Layer 5 of a small transformer language model trained on English Wikipedia (17 layers, counted from 0, width 64).
A neuron's activation on a vector x is squared ReLU(weights . x), where the dot is the dot product.

Input weights of the MLP neurons that the questions are about. A number n stands for (n - 500) times 0.0014.
n1: 398 514 407 666 420 513 287 266 472 603 420 606 536 501 552 670 454 457 415 416 434 362 540 594 455 392 626 634 483 546 639 404 390 542 537 462 569 403 381 486 653 504 567 548 449 553 287 342 779 151 551 771 532 469 608 458 438 469 386 764 588 342 559 385
n11: 546 409 487 507 433 646 580 613 354 332 636 482 794 389 533 543 527 581 577 341 470 551 471 592 365 358 411 575 509 429 575 568 517 715 550 595 570 520 522 669 398 447 566 613 535 633 380 432 589 415 535 625 548 607 581 471 618 484 457 474 388 415 643 704
n25: 447 592 535 360 266 528 397 341 373 277 256 599 445 660 450 354 386 320 451 493 521 345 614 532 361 531 501 197 488 495 517 612 376 514 418 441 455 245 412 393 807 646 640 573 535 489 327 348 512 813 212 620 621 385 404 627 573 576 457 571 303 367 380 749
n36: 363 665 432 650 733 493 361 389 532 470 460 472 593 431 537 558 484 547 634 455 512 546 566 254 295 484 367 283 512 562 566 467 411 642 219 554 345 717 656 189 589 556 581 497 504 609 649 374 449 432 336 564 601 473 602 729 486 510 592 548 715 350 329 566
n40: 612 267 826 331 488 618 207 404 419 462 259 333 613 535 453 362 509 384 512 405 325 539 640 533 490 483 300 429 444 648 505 455 343 520 646 435 415 610 485 799 568 546 644 623 672 625 459 604 501 441 513 488 490 516 443 467 736 352 359 705 531 411 800 476
n42: 443 634 360 646 718 442 565 380 720 248 386 448 458 318 714 591 678 433 740 392 636 442 333 503 430 654 510 806 567 549 627 673 429 484 597 494 544 706 307 525 442 270 510 614 718 512 471 582 523 520 302 456 455 691 359 628 762 252 491 480 549 606 344 438
n47: 383 531 348 466 557 492 517 489 479 479 280 461 347 388 513 362 666 535 374 577 479 474 429 515 467 564 504 519 595 351 526 329 613 409 601 433 527 417 423 369 501 665 348 455 597 426 512 379 544 746 625 636 629 660 421 537 532 446 482 446 403 525 552 506
n50: 498 415 508 457 376 610 450 596 609 346 438 328 530 339 544 370 704 678 401 502 280 474 598 713 811 419 440 694 554 314 665 670 361 346 534 472 534 551 432 639 388 403 499 347 756 499 449 493 334 481 355 705 500 705 462 284 466 535 526 407 336 412 489 437
n55: 399 530 526 481 702 401 630 480 600 616 440 343 615 666 471 589 479 565 472 377 336 458 343 277 499 424 650 611 549 391 333 452 518 463 578 530 518 656 676 574 382 543 627 553 440 366 448 428 614 323 510 506 510 398 441 409 558 645 429 357 325 439 598 544
n65: 432 528 543 566 518 474 378 559 471 483 562 440 438 427 554 527 613 211 578 425 534 422 479 496 570 439 597 436 392 575 530 434 501 542 511 500 401 447 591 505 597 498 458 413 481 441 611 570 529 562 261 553 473 562 625 313 757 499 513 452 488 543 674 531
n72: 445 548 582 435 464 451 456 485 356 467 434 505 453 555 465 499 587 667 487 490 502 494 419 350 561 632 299 472 463 532 519 448 372 564 442 365 313 331 539 504 506 508 619 528 519 556 518 443 377 597 392 489 642 544 585 630 670 575 473 687 448 362 360 569
n76: 720 702 551 477 553 365 407 452 511 682 256 612 659 435 489 674 528 556 535 509 593 737 613 558 514 496 496 532 437 421 372 562 558 355 501 518 348 721 524 480 428 463 471 466 359 543 435 464 527 599 488 436 630 493 487 385 610 568 401 430 457 480 523 747
n78: 483 405 374 531 539 503 597 527 596 425 538 460 407 350 598 468 539 609 507 527 497 534 456 498 556 535 445 589 566 555 556 614 413 566 431 669 522 758 542 460 380 373 486 453 623 607 558 554 434 441 358 571 473 516 525 528 465 426 510 510 568 560 591 404
n84: 576 346 485 599 417 498 342 398 491 400 340 495 409 454 607 396 525 632 646 425 616 425 531 733 622 531 468 625 531 423 475 574 550 541 425 493 461 556 598 735 605 604 503 640 478 434 545 469 491 460 517 484 617 492 389 305 570 437 550 580 564 444 480 569
n106: 623 508 548 479 287 393 402 485 532 426 602 514 624 623 559 467 556 578 588 451 332 565 579 582 607 663 478 507 435 573 563 518 387 420 484 491 329 466 611 470 518 623 478 435 517 441 421 496 477 638 447 583 393 577 607 411 459 469 537 491 509 667 559 507
n113: 577 476 423 575 537 595 450 408 334 256 332 575 435 670 561 420 416 193 554 581 433 208 417 473 423 635 536 310 245 486 473 453 347 648 453 502 277 521 349 405 430 420 516 490 561 544 560 467 502 513 640 565 573 451 470 651 563 602 455 400 470 546 502 429
n115: 561 430 241 673 375 582 357 372 524 419 511 381 520 391 385 643 594 494 431 452 478 489 544 561 395 311 590 501 419 403 606 559 372 584 557 533 534 585 382 499 602 498 588 430 581 551 569 637 415 573 362 662 445 528 571 472 665 616 573 581 472 438 365 481
n116: 406 457 486 381 436 589 500 486 405 525 493 525 426 492 592 435 493 504 569 492 508 442 549 522 361 682 522 667 524 440 422 471 608 466 500 399 447 497 580 529 416 644 458 537 380 337 376 486 572 666 442 676 607 487 388 483 593 546 485 494 381 327 432 655
n124: 544 266 17 402 434 514 494 332 520 448 286 592 536 477 510 535 585 489 522 674 370 356 538 406 344 600 612 618 483 375 528 668 413 451 541 643 529 660 430 370 349 270 144 516 524 467 425 366 289 323 403 513 439 690 382 311 308 345 648 583 532 589 418 400
n134: 407 619 478 644 493 427 389 645 495 578 569 485 534 487 563 449 441 521 484 474 560 685 580 505 559 477 597 488 525 629 581 536 651 502 592 500 487 575 433 495 507 476 508 462 466 500 467 598 570 351 455 557 489 597 434 567 472 572 500 467 649 391 534 525
n139: 483 512 450 378 441 456 634 494 405 537 446 578 446 597 427 412 566 555 629 431 459 469 595 534 521 499 601 395 574 488 430 593 455 499 546 538 414 560 540 463 650 615 584 524 547 403 410 405 430 557 418 455 437 334 437 298 523 519 449 477 495 537 448 428
n149: 494 502 458 479 487 483 433 438 442 451 447 452 352 484 548 308 560 468 455 501 562 597 409 607 498 497 518 431 443 461 564 526 531 447 458 414 490 506 630 538 618 710 607 529 444 440 427 712 277 567 165 434 612 606 516 280 534 633 665 479 426 555 463 557
n167: 448 509 594 436 598 464 486 560 551 444 537 323 483 620 504 451 406 436 558 372 570 584 564 372 494 509 643 454 520 447 443 459 511 580 456 430 534 644 512 485 524 623 471 547 408 453 480 489 435 622 445 589 490 506 505 438 598 548 562 421 445 449 522 383
n191: 306 629 591 566 557 450 485 467 484 516 454 622 516 408 567 611 455 575 605 333 508 527 393 487 473 506 495 472 774 516 390 650 641 572 367 403 430 508 399 558 583 529 570 477 559 626 459 484 496 398 341 486 674 640 640 321 407 435 565 448 457 296 482 696
n192: 521 671 533 507 594 304 567 496 541 255 306 381 799 540 383 440 425 653 616 461 482 644 517 571 456 554 588 455 551 679 690 466 669 573 344 299 455 352 619 610 434 275 402 342 565 798 406 314 389 620 276 453 273 617 338 427 361 636 608 410 508 447 410 724
n203: 458 566 533 547 391 586 453 425 553 491 479 505 543 497 436 518 499 522 560 473 512 572 512 336 516 429 329 431 576 503 545 500 465 517 486 499 505 508 474 377 552 593 532 478 444 516 462 468 605 456 579 485 589 464 392 565 515 530 443 537 474 502 434 536
n216: 455 508 149 483 431 669 393 755 356 478 521 528 607 324 390 573 727 649 439 515 492 538 527 488 572 571 560 528 572 543 568 527 473 492 631 575 557 477 198 560 629 681 461 537 596 713 229 567 642 499 524 617 578 619 445 161 838 582 461 237 364 357 594 688
n218: 485 546 427 406 648 662 584 562 553 541 485 507 467 236 662 524 515 587 491 482 557 500 489 605 411 261 742 757 593 414 363 564 687 705 566 560 547 410 469 611 554 433 215 686 397 708 495 595 649 383 451 734 645 721 358 357 465 636 317 457 579 189 565 350
n219: 600 572 627 509 650 542 383 446 520 543 341 621 622 433 521 426 725 455 404 280 422 286 512 658 651 799 762 551 169 515 620 373 459 582 567 646 317 587 533 430 385 381 460 461 582 508 565 585 621 525 474 375 624 503 402 788 688 751 465 523 470 629 520 450
n224: 360 730 536 674 606 641 443 281 490 566 616 526 424 393 578 438 476 781 397 300 359 312 482 563 770 599 567 645 505 191 345 412 607 499 653 591 494 717 474 510 648 460 617 710 450 617 623 583 610 263 433 453 758 743 336 205 613 447 392 582 422 339 468 610
n231: 538 498 496 577 634 455 283 256 636 356 421 410 381 559 476 527 575 548 596 523 513 530 484 468 427 510 540 412 484 635 543 549 400 595 347 665 435 725 601 302 559 434 270 431 526 672 570 577 542 486 472 406 653 499 542 646 487 458 486 480 581 568 439 482
n243: 479 562 392 420 596 510 521 458 608 615 266 682 415 481 390 578 532 518 497 632 527 564 516 457 473 361 513 450 519 505 482 591 566 581 414 383 462 550 550 339 513 682 532 488 416 649 524 515 447 662 463 358 490 533 411 588 642 470 560 453 318 419 442 546

Each question shows a token from some text and the vector x that enters the MLP there. A number n stands for (n - 500) times 0.0081.

" father": 294 268 520 503 569 601 539 798 558 490 744 400 434 544 563 675 460 540 296 608 520 426 599 434 366 491 503 698 387 396 327 544 563 346 390 290 601 517 499 679 471 489 548 642 425 604 733 580 515 625 500 460 477 316 480 423 467 378 771 463 448 799 503 553
Which of these neurons fires most? n167

" Gar": 369 413 431 574 453 359 592 600 484 700 593 536 660 499 586 726 450 438 305 544 497 441 486 595 559 319 284 637 570 499 344 443 394 500 388 481 420 345 536 319 348 187 614 633 518 445 720 745 476 547 686 764 555 283 683 508 532 481 547 405 431 477 395 464
The most active neuron and its activation: n115, at about 0.5

" ": 499 478 576 306 445 490 574 568 653 598 691 622 421 443 460 634 436 303 391 405 656 440 431 293 551 679 430 538 343 302 487 424 460 196 205 584 741 361 572 576 457 486 481 483 381 551 649 407 432 484 600 513 424 323 598 367 516 686 540 417 799 467 393 546
Which of these neurons fires most? n167

"\n": 536 505 516 354 376 714 622 458 596 355 774 489 342 544 338 670 505 409 256 553 560 625 337 420 433 572 639 653 544 460 243 532 402 296 403 633 545 437 413 546 407 516 633 435 208 667 642 646 576 469 500 575 449 394 753 503 518 370 613 359 437 454 486 630
The three highest activations, in order: n216, n55, n115

" soon": 546 282 609 257 449 469 326 646 446 609 701 584 533 558 380 737 596 586 392 354 597 480 608 536 525 401 435 455 607 493 365 672 439 412 621 455 502 616 415 591 550 435 420 289 327 438 491 611 359 515 613 499 756 82 576 559 591 442 636 469 424 605 534 649
Which of these neurons fires most? n76

"ac": 597 549 576 289 662 214 701 550 584 592 851 646 647 556 568 524 508 627 319 665 522 398 435 520 486 312 338 600 613 418 239 466 542 429 455 708 626 487 440 531 502 523 619 378 350 312 547 496 347 607 581 569 349 355 582 521 491 490 655 385 556 598 398 518
The most active neuron and its activation: n55, at about 2.3

" and": 545 393 417 400 474 529 657 620 420 481 769 554 481 494 510 454 550 376 514 505 806 563 592 464 445 530 555 225 627 442 450 407 447 384 446 470 602 430 361 533 644 380 526 281 365 569 352 667 449 492 815 619 513 355 618 600 174 478 740 612 478 640 440 587
Which of these neurons fires most? n203

"go": 440 401 645 342 662 377 679 617 428 509 578 608 443 532 540 776 425 658 414 829 477 395 503 556 492 181 266 655 452 354 502 372 383 455 416 532 481 613 264 717 491 313 400 518 412 444 652 615 499 680 517 593 467 484 558 553 488 449 655 517 445 509 339 429
The two highest activations, in order: n50, n218

"O": 406 464 648 547 598 550 662 743 426 386 653 855 344 712 457 545 396 455 125 520 670 485 496 504 647 399 342 796 450 451 516 355 571 396 469 468 507 470 653 623 608 390 468 323 562 378 557 478 522 589 615 680 416 536 500 563 545 511 619 495 618 519 463 624
Which of these neurons fires most? n116

"ran": 222 614 661 504 362 530 551 545 451 669 759 695 556 334 644 650 462 449 363 585 754 359 465 666 672 305 353 527 629 240 385 521 497 450 465 600 538 521 432 384 411 448 510 620 428 408 532 457 669 564 393 702 413 405 587 387 495 411 704 529 416 459 375 354
Which of these neurons fires most? n224

" brother": 323 236 504 482 472 679 417 783 472 473 702 378 601 546 544 655 435 555 380 575 560 432 501 460 399 539 505 740 496 383 350 513 571 291 548 263 570 386 531 551 547 441 579 659 378 570 725 631 421 615 458 439 469 255 505 376 613 427 708 417 330 739 425 543
Which of these neurons fires most? n116

"8": 460 477 524 599 593 460 617 734 404 564 504 663 308 571 316 510 540 580 356 490 668 444 329 440 613 414 460 556 541 452 461 479 536 263 365 524 635 475 442 646 637 321 614 507 336 469 504 432 475 720 532 664 490 418 600 592 379 352 612 341 621 864 182 566
The most active neuron and its activation: n47, at about 0.4

"la": 349 354 743 509 412 425 490 507 538 549 541 695 459 560 427 636 587 352 217 523 605 636 520 582 623 395 267 536 585 234 446 380 447 605 415 495 463 455 553 460 471 282 396 505 554 413 675 481 546 744 508 693 485 286 549 534 351 499 788 259 432 382 486 536
Which of these neurons fires most? n50

"e": 418 316 557 403 660 397 642 529 430 509 868 535 437 622 384 514 564 552 278 456 677 436 488 435 410 386 386 581 634 444 304 393 596 376 613 500 575 434 475 719 490 338 470 439 245 351 663 628 540 597 616 514 406 509 397 380 363 445 841 390 529 568 486 393
The three highest activations, in order: n55, n167, n218

"9": 466 540 559 499 559 456 532 498 468 531 600 665 309 428 378 429 529 460 460 664 589 471 392 493 610 503 436 815 573 566 478 397 483 255 522 555 752 531 609 553 612 642 453 592 487 649 346 602 536 596 662 578 444 288 716 637 487 240 571 439 712 790 260 391
Which of these neurons fires most? n42

" sports": 473 461 619 461 476 654 597 639 398 465 874 616 314 576 582 567 388 410 437 602 427 552 558 650 585 403 509 683 432 707 476 303 497 409 339 301 664 490 571 619 497 489 532 423 250 536 584 472 364 565 757 347 376 326 448 420 576 475 725 620 441 672 450 407
Which of these neurons fires most? n167

" France": 321 200 712 444 409 560 647 686 404 567 787 593 477 472 448 493 460 500 463 634 615 578 453 588 570 279 377 485 268 415 463 282 567 368 395 357 583 516 570 343 526 397 462 320 341 296 597 472 563 459 345 568 484 324 611 587 489 416 611 431 522 691 304 544
The most active neuron and its activation: n65, at about 0.66

",": 632 316 507 369 585 364 591 492 366 567 818 509 389 605 460 553 427 485 365 397 601 552 430 339 506 670 569 498 650 429 427 423 607 462 369 489 661 559 482 470 452 477 574 456 520 423 476 830 267 527 510 700 609 164 615 554 437 453 602 706 476 695 463 721
The three highest activations, in order: n149, n167, n116

"0": 533 527 490 574 519 396 459 517 407 426 554 659 133 460 430 451 368 353 591 585 681 495 354 548 600 424 438 659 726 520 504 437 465 329 362 646 588 459 464 760 708 466 538 509 346 498 547 405 404 724 609 556 468 419 531 540 443 348 676 497 652 767 198 495
The three highest activations, in order: n84, n42, n149

" death": 364 327 468 355 628 370 445 742 366 524 767 529 524 525 458 639 420 578 383 513 581 314 561 481 473 443 542 722 352 376 420 569 557 392 435 382 596 590 490 558 412 458 434 603 254 444 859 582 473 577 479 508 620 304 544 631 481 249 702 540 366 584 338 589
Which of these neurons fires most? n116

"s": 571 497 603 368 474 589 339 240 281 603 746 711 655 714 475 575 572 396 503 564 606 462 419 577 599 649 434 522 456 523 346 496 391 534 423 516 642 622 528 601 331 396 389 242 387 339 571 775 422 641 605 293 391 442 669 485 476 477 477 576 547 656 341 576
The most active neuron and its activation: n219, at about 2.1

"|": 507 451 494 279 311 430 549 743 298 421 676 556 318 629 475 427 497 455 484 505 662 543 337 426 475 651 462 474 725 456 548 430 612 697 378 518 624 452 702 631 478 386 595 381 513 524 816 573 672 515 673 362 464 259 634 542 477 395 377 444 604 512 285 582
The most active neuron and its activation: n72, at about 0.65

"ri": 208 473 605 525 553 512 531 408 511 380 652 453 442 559 312 777 640 545 433 732 568 460 417 558 548 225 406 530 502 405 527 431 318 411 354 400 482 557 386 426 379 223 605 509 658 517 667 674 638 726 569 654 408 398 536 620 360 545 716 485 526 440 437 366
Which of these neurons fires most? n115

"Jacques": 376 213 582 432 474 544 494 649 491 473 825 476 712 563 578 511 559 554 306 454 573 563 494 578 465 287 311 506 481 385 310 440 573 489 512 267 460 451 693 448 573 256 500 444 436 444 731 589 707 572 380 602 456 388 611 486 534 388 668 481 459 684 251 558
Which of these neurons fires most? n11

"1": 469 475 604 569 471 359 495 582 330 468 436 680 152 442 396 507 431 480 445 630 785 385 303 596 631 407 471 582 680 499 487 453 511 305 379 611 632 521 462 587 623 376 581 387 356 545 500 340 512 660 473 596 542 266 608 635 447 409 635 393 656 723 244 494
Which of these neurons fires most? n25

" much": 532 449 581 230 272 486 291 762 335 457 700 678 548 460 367 634 690 446 324 319 471 287 381 603 444 447 401 472 495 665 428 569 317 452 537 442 606 485 369 485 456 461 437 555 286 450 430 550 292 592 703 472 447 289 479 509 534 354 651 582 396 571 414 585
The most active neuron and its activation: n216, at about 2

"Š": 467 308 561 533 548 521 623 586 589 486 687 707 350 472 553 641 414 143 366 381 373 654 504 463 542 474 102 464 400 420 519 460 517 450 471 503 502 344 545 428 448 424 495 288 312 424 573 608 716 719 463 584 417 388 573 432 512 466 561 435 499 365 250 370
The three highest activations, in order: n65, n116, n203

" |": 763 515 514 429 452 651 472 582 339 494 694 509 429 539 473 503 430 433 275 621 673 641 352 378 771 473 499 442 564 334 368 502 609 446 332 551 521 493 729 641 435 386 545 598 407 591 606 728 569 643 712 568 340 331 741 451 560 365 442 684 665 461 526 438
The most active neuron and its activation: n40, at about 0.11

"recogniz": 613 589 566 413 399 466 455 605 503 453 767 760 583 434 537 579 304 515 352 475 473 496 380 437 845 623 490 533 460 527 175 644 462 343 553 509 471 438 556 440 640 592 654 654 415 476 658 613 398 721 557 532 493 266 561 487 428 545 770 383 419 432 343 519
The three highest activations, in order: n106, n25, n224

"5": 557 522 560 513 641 383 559 609 503 598 513 678 239 524 301 461 471 443 413 527 699 484 410 535 536 426 499 515 715 446 494 410 501 337 324 528 734 471 507 648 676 356 632 516 358 403 540 339 494 677 625 659 492 475 632 600 313 418 649 383 569 838 236 384
Which of these neurons fires most? n47

"me": 533 285 588 412 532 238 649 604 293 502 698 552 532 721 558 476 578 421 522 651 501 435 576 461 708 308 428 552 551 485 446 474 295 410 218 625 455 510 439 507 464 163 498 515 615 320 617 628 656 672 579 456 570 601 530 575 460 440 734 367 560 513 455 644
The two highest activations, in order: n113, n106

" Once": 568 439 692 336 517 246 452 642 247 487 527 564 354 322 334 667 448 472 360 374 449 499 620 461 545 578 378 502 571 551 375 524 510 449 314 377 615 520 340 519 375 405 445 462 561 311 725 697 537 535 584 319 593 237 423 583 441 345 485 826 469 609 536 559
Which of these neurons fires most? n40

" young": 378 269 392 435 524 534 525 616 501 445 785 511 488 457 414 658 583 347 476 575 455 422 375 656 522 428 619 428 399 399 390 625 504 273 547 439 484 368 440 619 606 408 442 688 443 690 498 666 375 659 645 346 652 189 735 533 706 424 596 498 341 623 362 554
The three highest activations, in order: n216, n115, n65

" Ber": 451 302 533 524 529 454 517 539 468 533 656 600 486 560 425 745 463 568 359 468 377 605 463 579 604 374 175 576 300 414 382 452 488 443 325 349 437 260 437 292 323 183 417 531 565 506 710 562 446 687 585 698 582 311 648 618 505 547 591 370 452 563 441 448
Which of these neurons fires most? n72

" after": 432 311 462 356 400 273 481 772 524 487 733 612 410 204 352 631 406 522 423 576 556 406 347 391 377 584 546 641 609 533 352 345 507 497 368 450 453 442 464 593 389 429 354 500 465 368 601 569 580 530 516 500 593 304 725 697 421 480 604 789 550 712 531 547
Which of these neurons fires most? n78

"7": 537 422 598 617 618 438 645 729 387 613 538 644 434 591 273 483 501 647 368 521 719 457 459 424 577 436 446 536 569 502 490 472 567 253 441 559 633 503 526 605 616 352 585 459 319 537 494 437 507 698 534 674 441 339 586 551 409 287 689 310 613 852 239 471
Which of these neurons fires most? n139

" the": 561 488 703 318 621 611 549 708 563 420 566 510 395 533 375 596 646 588 384 491 540 488 198 662 449 608 452 608 646 507 446 407 439 408 348 548 561 498 549 375 549 329 439 435 362 691 495 708 590 495 659 398 626 455 702 430 445 331 621 833 469 500 207 508
Which of these neurons fires most? n231

" de": 511 449 625 307 565 317 431 633 477 587 832 543 672 459 639 583 474 594 552 505 770 379 319 406 508 333 543 486 493 569 390 427 431 343 327 599 397 536 509 478 530 567 410 357 496 389 638 784 652 537 617 581 513 337 554 427 615 507 720 355 572 683 325 672
Which of these neurons fires most? n65

" Switzerland": 354 271 630 405 495 663 586 679 403 507 817 649 323 491 558 590 464 530 432 637 542 626 337 489 567 291 462 504 334 321 390 304 669 389 487 386 695 551 664 465 524 444 498 370 319 434 527 496 627 549 519 449 450 406 635 507 411 510 652 579 490 776 310 346
Which of these neurons fires most? n149

"d": 347 336 488 494 567 536 591 526 575 507 620 750 490 495 588 487 580 396 146 660 656 416 562 392 438 288 343 477 606 423 406 517 549 568 520 514 468 529 385 834 531 220 556 533 310 511 279 598 552 750 570 615 483 401 576 493 317 492 538 422 656 435 368 425
Which of these neurons fires most? n218